Layer 5 of a small transformer language model trained on English Wikipedia (14 layers, counted from 0, width 128). Numbers have three digits each and are written without spaces.
Take only the direct path to the model's output, skipping the later layers: a vector added to the residual stream pushes a token's score in proportion to its dot product with that token's output vector.

Output vectors of the tokens that the questions are about. A number n stands for (n - 500) times 0.0032.
"%": 387419538508481611420539611489444548594669370610529286539396551810417312557480599508506460392596435457560495469310546434489604373333529657542423478532529665374436406592614525538285338590500380398345599554517522493645550451606310379528420296586696474459494625519532475545484515398406461291576497560414573555443438500618569556426551506431434487606590407425590641622532421638438433578476
" ag": 561573529461322492512376648377553419542500588498510436416435435755358453469473479459603456492548465450539521478323472490474547622401460609509387488344775412463402449471475517469589356587500489581469459504449580522493438455486509436505612253504466432473529516483512594551570346451543474529577628584510448428526478588481531517469591564504587497563552435407350439578582419513441436506469
"out": 522629600433394347404384500442547511646727415471450520535466589581446334677357585520631572598450481609594475697438366425321433590546601609454633520522411794644397444400575425552432661503500340568509543385569576495678665436503328457459611541586658367365586630593413476459490558386666590518320455511640571443581522690584491651326497448416408439623342564520569531562556524586518580500617
"are": 481558428684299532534466485563422453593617462464565445470514548539471418666416602405385403349557406494435578641509505562080507451461549463585481639370477662565537435416618493521360461557500532491455558444618479482459471505539334372520612530419606529458317514477515453540521454526305623429544536517388461576593553762588535689510500506676421382471500580459527498423420403595548584663614
"==\n\n": 527630417575489405412367475657577598569607302541536332434452679592451556469556425402524585435531537579628450455500463315354426596323563579475572604466455581357470416634739477544399283542500502441614447474722564655384612355391435463648444313500436373560609298563600419439534303515566500438449656635496427575431393513467582625460672619459551498421408458503534635428492565494465564574436
"ic": 533498443408464426423554446559665358411393525393465489455615542638329505583511345455413568638454478620432674465575560521366663261420389505414428614398411468465583518472442573533558601505500456486346443676469424494523500523484431522633534608374669498605560403473556472435572443449571439405455463491389571404584478422524598483574610565502476504527546435434481361448486620458535485431528
"our": 563522586606493362360472389384567400600647503492459443518459409575552644564516603493417541505463604475649329640600510431332470460406573395652538489651515451549495459520532454435476274443500418705538609359553444515416494560551542533483672485660433505477500409512626506579540514583621475429540448446384524486356538403646682576494642406528419492567462584514512433507587454520473604459645
"areer": 460486470533441482129383589536461825517567433466400471448426643971453681487532541363591610470437406700477489474475438455173388534551611506500613741545652589455399500511588514350267580601500389485702462442685458497437500398256505424521567330370551506539468641503356461599504457552474558382367409412462450488606475646674725596523483645572558599427413560590611433463449342557594602733603
" team": 537428675361357484507396557528454552438680495564537524498431634749491657416560539424627485587542559581587470285434453337490418619382450530620388572483521369525445593537440487610526513607500454383530490458542399546518629427433407449535621351557441556478361706514482566431492279555458529504583547565479339410402622544481541587494515474538516471440463461442482331558530490515435490521500
"eries": 487487660503539369424368470483517635471466510478490567379434565621664419386398503448619620414437590529641495645497479626274366509320585584677505474655509451458509476508645551576487472561500412483592494598632576420524490289307373289624635534552517462314645527546614560447414340422420608307306682484535453648619473305439377625479625365435475583596677601421606395610480573391455497639528
"pe": 417462508453415514438431675381630518531534535537388439674477686452632463527526584657426515421547635467450389512301503497202390469334571574756482548536647446642503461354658568552432533606500480296547564303532521441518629434341558451388540522481527556369503470588396422590334398582435622422429437591537535495454157409664593497462469497592540556632652544370489418369575490436622369419561
" by": 602568652438359415537491627405457531489473452589407600485396442592662413601510500520523482506430560579504436537585548459513557407471436487431452536481572490535442525468530364641461403561500435589572463555492456471455493408457502538605491347514537480549589371595618495492437354561445439513434591386600592384557355552359402495479427493492583405480597457526526594494506531398426405538624
"i": 569437403504492432470538443570546456601465506490511486471527550414487454433535556447554577505603438549579453576546577564406551447416422608382455534493435599591607530430399526496481571538500523505415502587512582436436485446531474526489444641545391446657576520411560493458498610516524369491570400346521450478458539441473419411638584514617469514399394450541549452543456390453496519432468
"ark": 595449602510557545279497488337469493373653491472466442574433473478468434565507483480511340365473409491470488591560402495209376372407486516511593415470589667530500452500608495467432475380500514481432645561692438461461473600556328394636449597346524545361393365511535548374416627357481651480526537512517572498425430472375505640339709480571608598543523457588372278517408376484666457680531
" ro": 542452495427333504503509665453520439497566540500405526492418437666556544454559474437559475477448444631634515502380484460504471643368516600696574483553688404531414400564569471607486514561500550475486515439403478471449494449464454478670482380468476505528398573504514523491513325479474545548520572491478470542445464476623460504438484494469411546507466435451461531561384474530536494447540
"als": 512478485516467487387446468464656576502425313529468371474396519671576470517428515355608636457413427445533478431549322515247384471334492403530313530464397487255424512437456352561506448492500315423596340545788461419492430565592432551497497516579584609460582430567456555580421404460441512431436565518614480457627519375441593521493445622535375472687544603415646555573284313454508465460476
"@": 526591572579496556311444582695723357586581359578545290333355613797505492479584680625544383555368492507636542521437506450464401607371561551512495643521487467497550597579513564400409295617500452455604545576474555510736624426416566542484701313486673533400658646561386477517417460377460465289373547530439613423663378531549436517382497440637481654530550520530514530432444322556587462665514
".\n\n": 562418478403386417578439566488397592656433536532519431495438451490457401587519456612543405521352482505469549350564502396500513526384531521520542556454521661436454496552491506548522372624500439483550596521444542436481505475436512531527442473479519496518550386530636580565466450518392543430527465523608472447459498465508517541402444468400600431374533529517467487560504547324413547419453
"==\n": 495571477582459450456365496635617520596518334571497371396445715537453549500513467354562599427474612590616465492497349329337401626358554545464554644444532658327437361653693440541411310542500533418574447454690564588451616373430491478629450335510398340557618328568613394413547232487555592459461637577441451546456422564451561593493683577452565489402453479464497655512442643469465506541460
"o": 525400617533517563503551459516521401437521643466550484491422522365640549507632495518537518609395562441605446498561588553361490375519471439541598481477387616566538568531376576510576665583500419563422474577487573557589603531509543361548356665554488458544481493513494449494604558453574528522466436442561484434464548403548569433565536601634316484544516492441593630559440583530525586503587
"ment": 511572479380403450487478685401704568492330531649438537503538601614439616471440483665574593512557292403538371462295529429189372340273484656699494600754587453388379494558453415521533431556500481397384497370430687612507462464616482525521403404447680491433444455590722412577482313623523583374327651375540541555649443419543628539618463453534567397454429512740346405520437438635653531403629
"ines": 607410383598299513341431610585503535655535528406536335553642668697510592477609431415565486458493580653625505399513310484174482516351497458439403451429375487449340452547494482582417585615500569552310458559524549448468474702503392377638618500448692459531503437525715475387403530437309576405493684562500570402353461431601487403574435524533402603653547553523500464569442421536558341516527

Output weights of attention head 1. The head adds the sum of these rows, row i times number i of z. A number n stands for (n - 500) times 0.00055.
o0: 450694367503502501363481309424665529428542454633519447469508343451554697703561671530469782456529595504505612478478343523512497576380442485475476575328483721465441478452684428409290321521483540225467443659269467625534586422728356508490383258224542576569604489519606626566240477491479535446340425540558740443535665631220470720565336439502366372542489416577534574643553645368447597576602
o1: 510660338382437613369488565406436487388526458359308518316119307364431584557669497476419376342418297448498511421618556564682713546476374557483761792293423473485479303488392561328653563518521442559757516509563471499592719551298346604774716603371625426734752470629414376335474490648631630326560597454477276303586415496281322378520872349362506290519618556497869420580681544408637508422622
o2: 418774452548278479699657575384560563371924553353629463558468399549560563416391734632674197416356667614432503305320272579393498654531456413646381569296506266451555289475642774486587431775522544500580615268780547706423690416428594764494436695479499396160697501418388632734452644455546611566442386555446394569469563532379396372369522403604598569277576376332388634480439600463605402526530
o3: 586315561501269468233519643497594498444307178547407419557318565565530460238560491239450696486748377181539603337481388529341452627739545685498420519420474537367453155346435414459637521307702452530579469169531505554501850346586497508711423394460530685540566641525493903543462417570466615366715469342758345847650455691440426586478504711360588677647561380242305710290502402656395515564560
o4: 526352028334378485644399475503481457444506554556555482289566618452574729475561619555408355469684593344455656630483461428375378421570548491623443681526459398472609485464543390826432335605464533542573539563479326411419395697514444516492496429615596414453438642526534324417488595293518298740627658520356423487698348381413751470552700500538153560576520389327326367691466597431379398496558
o5: 589466712360818270281497401445560464608429566456537708617498546610542568573415463543511603457503621425420606686301553354634436496491479367881408474476529487319313324673563623581428404516201541687565488589461482562583531130595666491528344347540471503420475204460788652549338579664547413616549461554615810564478562622325407660709464537458785359543596431479500455403556593633309323727392
o6: 306847359433551489253263320544744404327644195343532503560529288351248344523741636551206795232497565307351702576699670498675648374436543330367306630364497677742357418426560480719439249454400625524615415801774439688192603432599391590618545415470578446503785487351491493407586472432439648404613459573338572573128470404478638335390584543367752577514280578527595457496645702527582236225560
o7: 376532357574413421403436356700469558522542583609352279228621437552461571560684510347285516526602487569636468578669440106543425456414655469582436651573645602592327619624373374356461558540645551487416450345759543398493497373501636381630531615515496384629365561301486421695509520398352611368621502422497608448505251533623259265470223296158461552460763573412463434467354388464391579646761
o8: 450568411514535618583513373586423639816466552583444658355438527496471595374386506530322535596361576506394478794531576658864519584548566489312356451402364440419379362640276474603585402496582284667492400508375305327606556313526401491593332530637472392383536417580480640770591513517435488757617628531531257634571407571498530557390467695379311629534534423377646590610745415367475351456373
o9: 484719421350648311680528511653562484559484562686506687671326447411538507452542394324578589710447418605421326510586727409549483404414477447468667563530284687484750594443622466250602501310447723497453423585579596578400369601450576419493528549350306543314465449659613328504696557291672449392617707411458617582336522518613560658755609415265761443639492783573497520672426682390401691551339
o10: 531674477536354552513549290332327492515362482374569214324533270401530318523352503544653617282503253368629456389449637478622421714292449511443443301765455223392659548573737489510282516483475461817641560738525356634251487499343276745746413315656352530202444285342551592472337612424426552527463621415339582434638288597512499444461342449373209558499551644506562328743597633383456572315657
o11: 366476629429603702565554574581537603630314624555295527453433473453230365438583569601421490390671456610494535290475594444479458356329433572555500469490256333611533541571435533333604498553593464436705306469602489494570431526354445602677389491320390535482382464498489477347506515687624459277344561606675404375319589561553410518558372382628370415470538512552377292651488358625772550497636
o12: 547513578357600492600426669332402437464534273345474520633570354556354572669338441513535541515693465398505665425501648524194587767390784462371419445610351567340496363234466542528287608480490520460696512622570403543307501392431618643395517575234393304678530373409442322414516474753650469406760572511400421510279470520491520576545692644596360473415615296494433460842528386466445573575649
o13: 561697515640403816528358577457421509720235668521663457549606671473395619589699580339619559814303728460365380664511434390526556581567571670480301459469839428659545523310524503518345260752454695566303489270492472429366409431141482568659678398433667537431339638549563400584341380503556593236605777412503379405500220776769725632381211396600304453656478559597373537661482597616521466382718
o14: 481651678680455521461515731642585324648754438383386584397180568795732508566553481692303350396597659545305348655301486311538679360640504655567582303561572573632510372577600163423849340352425464234254424229580558508590330386568487511238825443541335346608501490394521566482483537562544421236753452659294323552710365451706452520372637684611723450525469540581767721680730319560263335558628
o15: 498686659587311303653345624437428528370530420455469486471593390331555589444378585408350691738543686076734345442488376485338467560749528286497746378334392477579605475480304770243573541500643473553691698570478550566495451634471293577603629512368723483393376423454551506283624475444697422467247628772670535629341299706394634692255571619616876462359594899404448356356370363607530365613716
o16: 328546623535467585551360488552516500426830380384446459419289391624468590566628650432644584297515637653484666626670531461360835636605581659466522498352276478450225442312642651752425439231579342250576458447526498701406195154644286442706549622421626397298395306641623350526549483481674481607430527596594052335449596469321434666561574423336515594312445234573693403396395535559626353540584
o17: 512339289508313435448437345441792477686493754328440470537348398895557661540668491460641306669575317262543382390362359601508368377472537470411573644408505660561312545575390636485338416500679624324461316683589463448617655485436643562405561561449352439518471455490469511425330256552526465548601524575397465443531553542449572583587609547488318556462731677614545432448474645601651720405392
o18: 561506344623833674514337630496442608405411760493575418546698611353435593578361534386281595587534421350581515442570495277693594380367508393531366632438676482409719445290613353461578536627419665493325610548394511504668471401583458755449522485469402565581597651405454401733386587373414596576526492338210586324470527311606579633486293584388513609723311553445502695403550554391463565226442
o19: 492652288483586311607433439586630810750267594517217494763483196509332543497641383482390443517332478249462487756621422625706539267633308367386346566558553588516394672514475781318566256525557767378460569418490286255266421459441695568506435436357486539455681498238431248442526489396405437316527496719379490609483179620689608423422620354409493446439717527562575715496780491405359425592429
o20: 499603749417427621616502653248458622418494436490735459405399426340326433574713538464469554667281379462602386853569583410663476662655473899549376586493348498597601587237428480638645512655639541489661530527524195353445581652204447527513249707599444570437436526501538644508375303355507453271622515475487687367358537298374450418304375469489530710585700599448343556506588498625334445559555
o21: 528488727495616336315530438437475709413593671626467538446506466587392758686492306450752343487206335463484456407596428290267528500564609583654297671325359459708425432504660573437565717635542445532465423409627396409504516246331674455522349592546596448454448381411288612364483638368440561494611458528488626458261667659535368639678759369313357600328651488553469264331264415690377554792715
o22: 215385178495601580686125532619734439395646505609376507237403535426779567517436511583561749436407349371474438633433478694251633483323671660633283430507580436359539570396294394616411466569481648368678410569517413503573604259613620586390596556510203556600362798652499460332555412308247466614369611559460684401608595505631512577621594592268444412561790576388368634516385130802718330623561
o23: 542763472503308635357424463622407581523429480765450335460298631532699442642557688473657688366447468345647611345676547215414466520361511379464418440516432510522249593789298499556759238540602698562511761530836629464391790581464487474471327660268715589592403577453666472570262559619437271593438569499451385596485649418480332535587279628451431377513487636370542511508386487483450460295170
o24: 412587432317445160376637290453685523353251320703344551342746565526591399414574371385524672324536537700532536215621286341451542341336510769482473223184622458500638576211516626410813387369333635749245593353620451280661331744579608498504358338427678218490593268577234633429648403433410546638319436852476538493374608441424408451374271568500581366623509735451560906569633435264546543346508
o25: 172731686393628624502385637385602548582696645757455390327443541519624440560585363701248436656402354450580286542435439478488469469443556356769341531423517452347410571346321612422488355662530493373723581511506537711586459579263506506525331365719526435613474230495376521576584563593455443568335456489365514573614385610472697453628552561610320399414585297189565464590601306355547613609473
o26: 433762357610448487335383407426282624619384356600519466437564658852610722514390431426331642637504556414509304526571673596675394251249664390339516211481513790458629579447483551681529452593576729722373565508521623457454579482841524761612456438558509364685441318531689410331365183448559559287652330470544475429683615329453655378806326656405700504280466396480469369589516541505566735359559
o27: 597611332543534359354695664494484453530445606553511544398419441697260452551535415382503625588613504434454625473257554544550754353544647482526637710505363631493479519490416453498562663320662572676669026238576528501300411547512442479611342693690469628484508427589432474328822504468545646550722535569484206300462479569469556750568533843462537427490311333439748634587382466618419522316524
o28: 399502486571527294486476507496488508552472434273149617741701625527427501281472378633462645562365347614262522353649431680450534368379449566713279547612235451349482590477494550670621322498082220710549534456662465560490441433278697632334562516597795611234612391624391450352437431686486598487418520522583553414517316263397469445476521636670498405378617742460546496556281623466524555703539
o29: 312461395493344846631462795475711427325560584414583573375313161467629373543822493557641720723444568370504461477242794444777421409409294250620603496536484780308442460623384383686281597763700658563395607165277427637581544389683429340735550587555399615589397608678733352541552349638139634346431623508653767449414357640508457540505539421537264269460662531631552369488334669193425611458522
o30: 425373482509568475788489650614378697428864644476445757540497756560545568376550347465502467422137704418542462517619644516570622632630430610543476616605595508436662517513369435536418646610529480569456465485635559594478344544560464440674488684700581477564476519376705332453417636654553482527432341612424335515425388715443377363433353827417674610530568307384508519537519599591308443882616
o31: 454593688477459139738527747489447622556294328457608275462543480646471247511377520698502655485349263437737639761446605689559561400279240474352463594538541548414446660647626678714479628593608491337505385595415578633529640563468440426254649905713437674622416544570522277508451348678180430497537476637607486343501745567486482471617516392418495586333471520261603416454530514515548370408574
o32: 625594487150466451752473423397273467501550210462633346662466390514388510685511548531453108653496477725661387075613542536687603608417644457307466545250382453471218520611508646317690393559482515462474516390383290609606582498671391498614765682578647653536640870567538745512537592544445499524491618646514361260288457366535362479578526465679741545165268389382265443643749555601409642474411
o33: 412254285570623535571530605631493400482448440498275303566329255771556722532698607446558285521671366785448677371524597353551694463611534582400172564503780353300285600606442599441426734517587576460580567610495422468671586593317508607352560554376476594560458479390389273425375628591340361533706271516452436602579572484472345474472315436411340562528668359408398214477318509540537363452706
o34: 504411514753784466477709534443696602619565491345710546271353499470620429290603463423489348587499418558519793581432403403549364488459662590585581438681528443562616696439563599352680400301772496443546560494569583447352548619628493495245593249444646297430402558310396656301455153743545588695675276599703784549438359586414637451636389319484389498537391480724514501566473129448539451592229
o35: 557392631320723632611383528569632697430470432452422531434387540528557266412585579634305689546667476537693436317447328369598585395532338756608495641738660561562614345422509512227466642551242542486690358477715586538387479523501432213318519238415349478458317631427517461595439285467557628280368527445689568554408418670299587406318678480371509208365310383599477610554672506500511614440503
o36: 526618754538462541675270561624479438650568291478406507704586437577426458587386658370457517608651646268463439352474544505643430449710375639456320326642597506526381512686498377662372760366584509489518622423488376394564490584455483412723515442368391509560282218482524541513640326571426527388563425645372562551470454551584537640655561456448300564696631605678436523371519537389701295424553
o37: 291375589401584732390417493541368488229690349300432559502413524620221383384564453543401352528424417399479585538494432697489702383450458538551317384532431513476624449579597429440402499341434369384520342508525674651572597531163324608133538576340573499490640478378379652690390439612610473493470511348492433595505464724599274449329440730592413664660550449521432723308407422538466647276469
o38: 303526679274364392370749402581551499301514622647570259502499605377475528326422431584396458447504256746490240384462463614595461479418694500608509559536642620419653291605653419378504358180626587565561496595411652652717601501589825487588419470503351789540555599484594525411682598397462426634439495420562497680515447599538549405558612558708528486396375244355160564248572414677378386604307
o39: 537320370391588529633448303333372243720613374509664397630451369616320471640616553503588371746632269566497408566403465565655625371832375415501632337386487566592453488552343640267536363359226558606454633444365577610408539357496337405336735642456483613581610690715586490411543798590608500593572502695382604628367442498307385538714169625334428426384642593405592507244437525594224450366520
o40: 702391471667278523598493368613681485712574643098315425371450624451433629510644681614363539558442353350634635776863739353516425577273347711489399562285416645669486564536464596547334486333239445480427687545374509566693418661441259562404524297651316657341614482698461280332645609582586421534344670545561747415552413595515171635109344655437486370365624585664642538621527366529338377384485
o41: 414592580297630579493559655429444541617146438627557446422440636735455537423302411480515703728518446547507758358556442315504626353456453497644467289417448327451575687558723579535531485436456420387673708555609545669639349603459583410500350160608622436405481411801439491582556618578487513414282709628428345700501618427577681698537475523510581328539400524525288269411419492307611621446315
o42: 455569357310497544481477422440367444456540377456421408286563401696798251418565435563534528581357549526516760479607456686404475471553763617395656646500487496413366406611617391166414674457319370474711693369733549646327412662355447519534569373531670530596450478483730526475543316628630499436625728459390408390228516622316484420595613612389449322302245563416687439810693534414721670295501
o43: 571515535351208568468575768439458614376454726442421514254294334602537579781469595535357608698524343460379261426560527426600645552356474746485568389529510405526478309442572698342486464701476401530582767477799559651485403704634562708556653476333774661431563607676516800492346436258498371490634508294581595602317106599345527489531373557420375552507434351401333414214506892505439663527614
o44: 452434267575555472654210553666165343507581606789417559567335798439400499494280449447505424710555434599788654592460483566329397483241447390672475546665610562577589818423508410549520377619571497315422345423661530482352468608477454571352523767304409423520504551525422506732734389627361541232491489663480387427520468588454614501352761633286534316477574648645383615538397621313506602154513
o45: 347486459639463645558445325649370543512564409472829338466624385438510437719349521503473470346463570467360421545397544508410616338590596588418559563633442790512468515406713611459369541424726373377719844469379729493485450377507521463433505618343551468369442423468738516486528585411397545346336305380505472651446616256648728482633498384594484535509530367650640626598269522751551414394341
o46: 576529351494229533528260651415628565554610789658604606603526593687244366443315750508570681576412327577617537656370755610124532353439701567778469553744398437792397693326653620570333557559430273747605469287672414457351408556413634279477522680501500408485299625454502599452482569682347363465497636442419555295633543679672668614614734720499508669421696312438567524524531166579428621677293
o47: 609808517649479478596689386500329312324574521451367208635682564569522703328429670469625451491638455250515422564479242356487447510428582265620503593401276728411485647839487343473474324417467531551702599413685614450551420210382518495265685486351695386641447428393604157369451553463606702435365340505355368412595527534390506594478523573694557229562528599515528645558413460577535313367346
o48: 624512303244380430468355432430444482608493512712593599376630366611545503573478692309303641431503632669690658412220795396500363434458547551413484558527070529318554477662401657590508714657525569401364316510763418305258426504496334587468279527314558596431471446215405548276236580613380756648523528405536532903478508578417657606401721665583172497861591550365801295595569334468391644445346
o49: 448513381475528688544309394845549572534661454572634621581501514454449526443522607550398448624445718533590489561487532622570342535614248339639708471467766195377557427528507481538505627458354523682456663579369285521282783546601475511550450611668518275290465563822443257484456603495761419631357465585559431584702257495662345756480567259633620437510733564622449571330259378789334492571518
o50: 416747471426652713629618466422425559619465739582433246503443450541634414444559481735359245488414660497516416375369502543437526541568579484494698695774752513582624487550392593563413576611661523449430257436491558536255541732498627596543359294714265291469540464526563288428509579502647510565356619352352486370257292480620592499315626308626645387375448554501567401234384332505602596563444
o51: 689504403565573458549750711658494562808074317279377690491462598513793465451234337544977627837387560389518590521377417326601624562658711558588298628421382469418283639480638392479599339466754358444412402495565587381527675493455395375513392456733379377487718493724294541763409472416578295430380334539532606415714532498658565583665415585420341464657465610546481602638471533667666880384481
o52: 626578468501490471398331542430498292505532663772586511697552321309703495607710774740614342322507818320335532487497561616590514412296460665484349467424403833590275334642364740395334459325455523469352464254504620348624617453348467671615673382515473478601606409609622297538554487363331580553755598455375561511482621512508477551721317805398446236493460304443439453490428447676423443514467
o53: 492440775471697644711334408522522459460713530468705512420358422571510444425536610502418467534545625572626604357578681471490340883300410210583702442750482639513387897420305555251343376531299805568721545543752823792575703310630364434520529670193236462793518477386336601799625334765488470665549424706353464450744272460590265499633092645399538485426653576390393421711432546383390404363393
o54: 569622419601476688480692580511697297502492522559606604492461330502416432679227549573755358573359453459574563526615398284411541554660456527361528416430704637723399533522627462603421461281596547498407379702664159509752337609296638342165381539294552531424803383615317638777534323317584223263744660384613441732412522658499467470505432573277412626506599339582561571364322623443237381602461
o55: 485562610363423431574193645321370575615541409439354582409495443495525419735272761477598569510551417381416318490562606370543689579538281538536485447392732266415357427407288641448508526432543426265629463519584561375711574637343601609406590576707474268406557472457603369628534513270291570460480387633474466359436315333558591397442381517636412453716246753415510389455502465551226550607556
o56: 645658620755498494599794394612552526535562390647541331445338429288534714355501448399574553452531355547493785410693529252515550226558405577578483559436510564341568462556491372423506563447645571692443578260540573733565738560648627520354422576438392476441491349551651554645442516471631555489394455486571582466534506289839449522548348393627344561576762534541552305261354536516312403267537
o57: 562593425690590666646607476329711331428684590578469309489436371497692518411480585510356621561476230527507533703614461333387333475515769589725344429300841593366567659280510573377483464584572638581368539375782283509510422289505354446657632330404371628559679215574578508450609624562554497488445407690441628577669721735732418486359478820392775554510497562510455467656381215442717301460357
o58: 401378481453463713248433539504521295448591635505358507265619437558634426628652527293404308581798403620423671488500502644558278625257467678503552320503608399499540432548393562629478493446343432570540329504431138424590460416580458373561735722447594566424404758526508798686772450684361698672481464456376483374429539559582562472543545338445630711439643472462525735472543196588508392411432
o59: 519720366798510353488615449303625648408653500516580723294674730574470361395655627535580415460480490375590718644373249530462512487696492530487757553674542459536562642413409760660460429623363572357607624327648453525585518691658519546381472815590668392517591730419506392421418604519458487464378416507539410706451554612455538495650355448516703396488331666415293494304475601189315692322386
o60: 488474408400351527488506680586421296567495619448227503438548521513700357361586374439383515691149506373447436532588633494618590810469474447498748395492509547409407542469423638370619543660422515456253721660581552522744325516451644699713527675431236740622379746348479441230431227365701429490472216163379468514677583440571604511396462402448391575603542516452438677531688598605634443559411
o61: 554333266518665880514184619438287424518550686790631521860457472607416531422505344484331606364643597383560322477410612486511554509495516516684435692703297682489617391329734476332789433518547560583298771508514726392432377152731422558844437417387723481515630442446433346516495143453499283356419452498401307374354760597595286737591617614621336379512679279580532469616635552302654480523394
o62: 565380464361520781672591617587506547619494374506499496479601438315533512475484292293335725471459666422720555462431874397706542495351218596531317400483564433557602645524494478612519374662554393489398290458305517551392516564483637607679499410669757664597628556461418591661454594550310647501578578424579548793587587326378452395555567425472419464420549446312476676367441609448535538542530
o63: 505330532563303472339383703650481316604542293708367353373253715455644309404505584300774596383435315466640482658459698492156452584376380234605581425536339392291577545547576487219690195575582493702638390583518370624414487433601415599388521399371474430357733615794599607371501439633523398398334330634607621493523196518439611463362427580327448398365483609473505367423667325412338507273727

Each question shows a token from some text and the vector z that the head gathered there. A number n stands for (n - 500) times 0.0037.

"ied": 658662411559444693584467477478552674537327262620334544629444320771487617433545342538440396473354496670374457406646444582560631388541398559587549757555386534468314446534574699517364507362730617
Pushed up most: "als"

"ch": 484567435500475536513494426492466595616454522490531480416522485636574542473494528513550552426542457545418426559466500378629554373602470525693408392534404521506460470521617553406327449624544495
Pushed up most: "ment"

"i": 490618444484588436544432560619524471452544610560296659559557523541382349508519530544487263611377505449623532357476605548516455589471518567580682546541451400572399455590683366572360438599467589
Which of these tokens does it push down most? " ro"

"it": 559482488441554665535598517501483551546384485246582475613609409457506599575621687461599370431417401745621476233661559376344677352561579493550452587421188408556603715551498643567387522770632615
Which three tokens does it push up most, strongest first? "als", "%", "ic"

"ct": 488464362338453567496494492510373479572637658403582504509386472614604417433402536657577479604388407476523291554467395582482418418475466644649513555489488631611423421641631554492509440664524574
Which of these tokens does it push down most? ".\n\n"

"c": 481482460486569576483418434485590482430485457441553615482518528540460503392417541560522633470552466538465481522499428508462396542496497474518461646457456454552483481552477530556552582633525397
Which of these tokens does it push down most? "@"

" the": 537420429423517579449429413480543482404531487490510522447452547529460511381474521490517604447538480385575347421580485568515420532479443454515471502424383388539491492472494434467615539560487494
Pushed up most: "o"

"her": 470395564431493560390564413485389559403550476365389589390587487586476671404570464445430657454433463322423385509492451547423555510488502342601550643595626421601485431506408625444643476514536657
Which of these tokens does it push down most? "ic"

" ": 441546571495429499506499322501526519449412533493597630421532523543352504541378582438565440395636387362606552517568494420507431545546531431548505441452517412413452421541580530444547460501439393
Which of these tokens does it push down most? "%"

"ver": 498467566608527565499523495462647570437540500472511573494440505564441527526494552525529592561470347526537318482494414586554413489604376528591459588437434547590594580588605559524559521594496634
Which three tokens does it push up most, strongest first? "als", "ines", "are"

" T": 510525443440499560534474488531603483472549530507593568419456571563455459432448471523507489475461530401437433508534487590574381579445419377513489526505396420520520506544470466500543559498468382
Which two tokens does it push up most, strongest first? "out", "ark"

"ren": 382531589416379508401555393492395577696492654611585466453452470692501467442516542398619529519541524503401480543496515280637493317566501475700376268531450493434630439627515484300287505658568360
Pushed up most: "pe"

" B": 439495541433478531511465508588573497438461416490492429471528591623428470494446553476540502469590475419467480445487426522524501561482529413550441550467389433496506436468553438442484526469463577
Pushed up most: "eries"

".": 473562400486513507531533597534530506496412568382538498487568495427565476395525580524491498504512554585473461577497455646473385559385482501459493605549463458569532415431509542504450548587484417
Which three tokens does it push up most, strongest first? "i", "%", "ic"

"at": 511575643575505467478422560420504503288589581322605502607375397394506504420535602592511589514480644634569452478470459721507534521594483381435482324535413609560621493554626651494589471582474768
Which of these tokens does it push down most? "ark"

"4": 543338649497492477578475484456522506503499493515641489502408562529323456610480617401567428627605480571465521518548438520541488584446494466505523552340577368561502518541562605593477423444453483
Pushed up most: "ark"

"m": 380466462612592503343521441506456452465488484483577554546479519569473493337416514570454474502559351475511428475491450449398529441511546501576534638400436531471507547555486418441667564673484584
Which of these tokens does it push down most? " by"

"og": 434532542527556543490412418446472530525461590474599526459550509502486440459430641497445442454560544530437444573458473540387408560561391438428439503497455508477447438540419503469573676629442499
Which of these tokens does it push down most? "als"

"ited": 538512465451546540657401533484466543601504527503461574546556501561557629600432689597550494404501531452452509600443422483651431690482442441561476570499336550628339631433514536554440527675471382
Which two tokens does it push up most, strongest first? "ic", "ines"

"ear": 469382357467345486476448394588726646287670442441521626417435492559492625582234710553550666296377449412479555707372487566517456464537430450416603537409418570569455485512646551458472576650435533
Which two tokens does it push up most, strongest first? "ment", "ines"

"ist": 490469413461507588505492461504472510533571623442546587509429455550551409530442574608590528583432386471518317562505412536498403470527458613637504565474406645561497482668623524530530508709509578
Pushed up most: "are"

"te": 512458527454566615531629515484469566500381495284582470600599419450507616595630680490613412459425420731525480297601535385385698419572572470531490522423226423609555633620500615551389516708632594
Which three tokens does it push up most, strongest first? "als", "%", "ic"

"ter": 627553510511638560257460477449472555666505316456740559379465547618595478296520394547394540431553617534466403492506522565504408488456614321734429662599381569518431616357474529505574564744459538
Which of these tokens does it push down most? "our"

"ord": 600393268452589680777418396495559501752495339440582673428416557518429624414565783663503712441475475529248353522672369622698666615639376581723345728498194460512453563401390591661322368560606363
Pushed up most: "ic"

" New": 565591424398438600523476506556616461442586600542633568317400613532421481467480426555454382521375572350361463515516590634646398543515359341454501470515486382516561402557403467474560595345404301
Which two tokens does it push up most, strongest first? "out", "ark"

"ur": 423398685591571552500422551448534540589448462446482517380548508636511392398526468515603535353521681484287296570520512578443549626546426491668392576524504532606356573495410612566491596678488452
Pushed up most: " ag"

"ac": 541506561422567555623308492454518492540436440561559540478587523571595445421507510625541486540595510562522490442502450644556417467526480448585544557376474520565513403482478545606628497457408695
Which two tokens does it push up most, strongest first? "are", "out"

"ast": 522485545461525528410477477505576526599528463491582512392513581639498468461510405506393460508506593431542430545490464592527488467463450343434474589601498557539505546479533527507572530523478600
Which of these tokens does it push down most? "ment"

"in": 418511412331520565388381495483411552636576529486592476374392520621589340456481493665643479535461443463525363531527500588505456483455505539711418677554520478588386496591569485549453449562517481
Pushed up most: "are"

"a": 468523583476495506540445452525536556432408515458499510561603519491485587484498502386488519438556699537377509453486545615521488472559501390458424515470418333562605472569484468455597500623410595
Which two tokens does it push up most, strongest first? ".\n\n", " team"

" by": 447459428579477504423485397559591512388576525524511532511418546568507513446387572586444529499496461432563488471501471583484442495506490544593469616490427480498481515501488471522514601648406547
Which of these tokens does it push down most? " by"

"ar": 489649520473513344547531532617531498424473479581510519650582530550521363499533545455463553434498373290486577556554529335643436624491700362672551471485476382451536400395597474501466593550421492
Which of these tokens does it push down most? "%"

" s": 366326654399582544464434530472581555533427448371674554305473567614465496424431607550571489495693538475518425557529307580435456613558457402610390667412440496577531459534404595601640585482460433
Which two tokens does it push up most, strongest first? " team", "eries"

"ound": 602619537377716474634488359637741550584644346575562631444569481480353587576490735640552537302273592513511589526343335551654673562670390346378639400533585568666501545425565522297530325462474424
Pushed up most: "==\n\n"

"ec": 518659481445453444569554581653555455411402415588575483632558530680506315507490634454427650393574447338460481537521562374616418640508576243666430470450434334419520316348589513489521583437398392
Which of these tokens does it push down most? "%"

"t": 480530550578534513508481505410550456497554491515459439712507467580587398558667438485419590561512525522436553497478484637470468500464450380477574497423376489547616423622535539527590486546602582
Pushed up most: " ag"

"g": 498529519574472501515478443518646522523523552518429578485537534443495419447518499462340555514503555482508546536504511578546509471548408417385406484589458360482534491573427448549509484434496550
Pushed up most: " ag"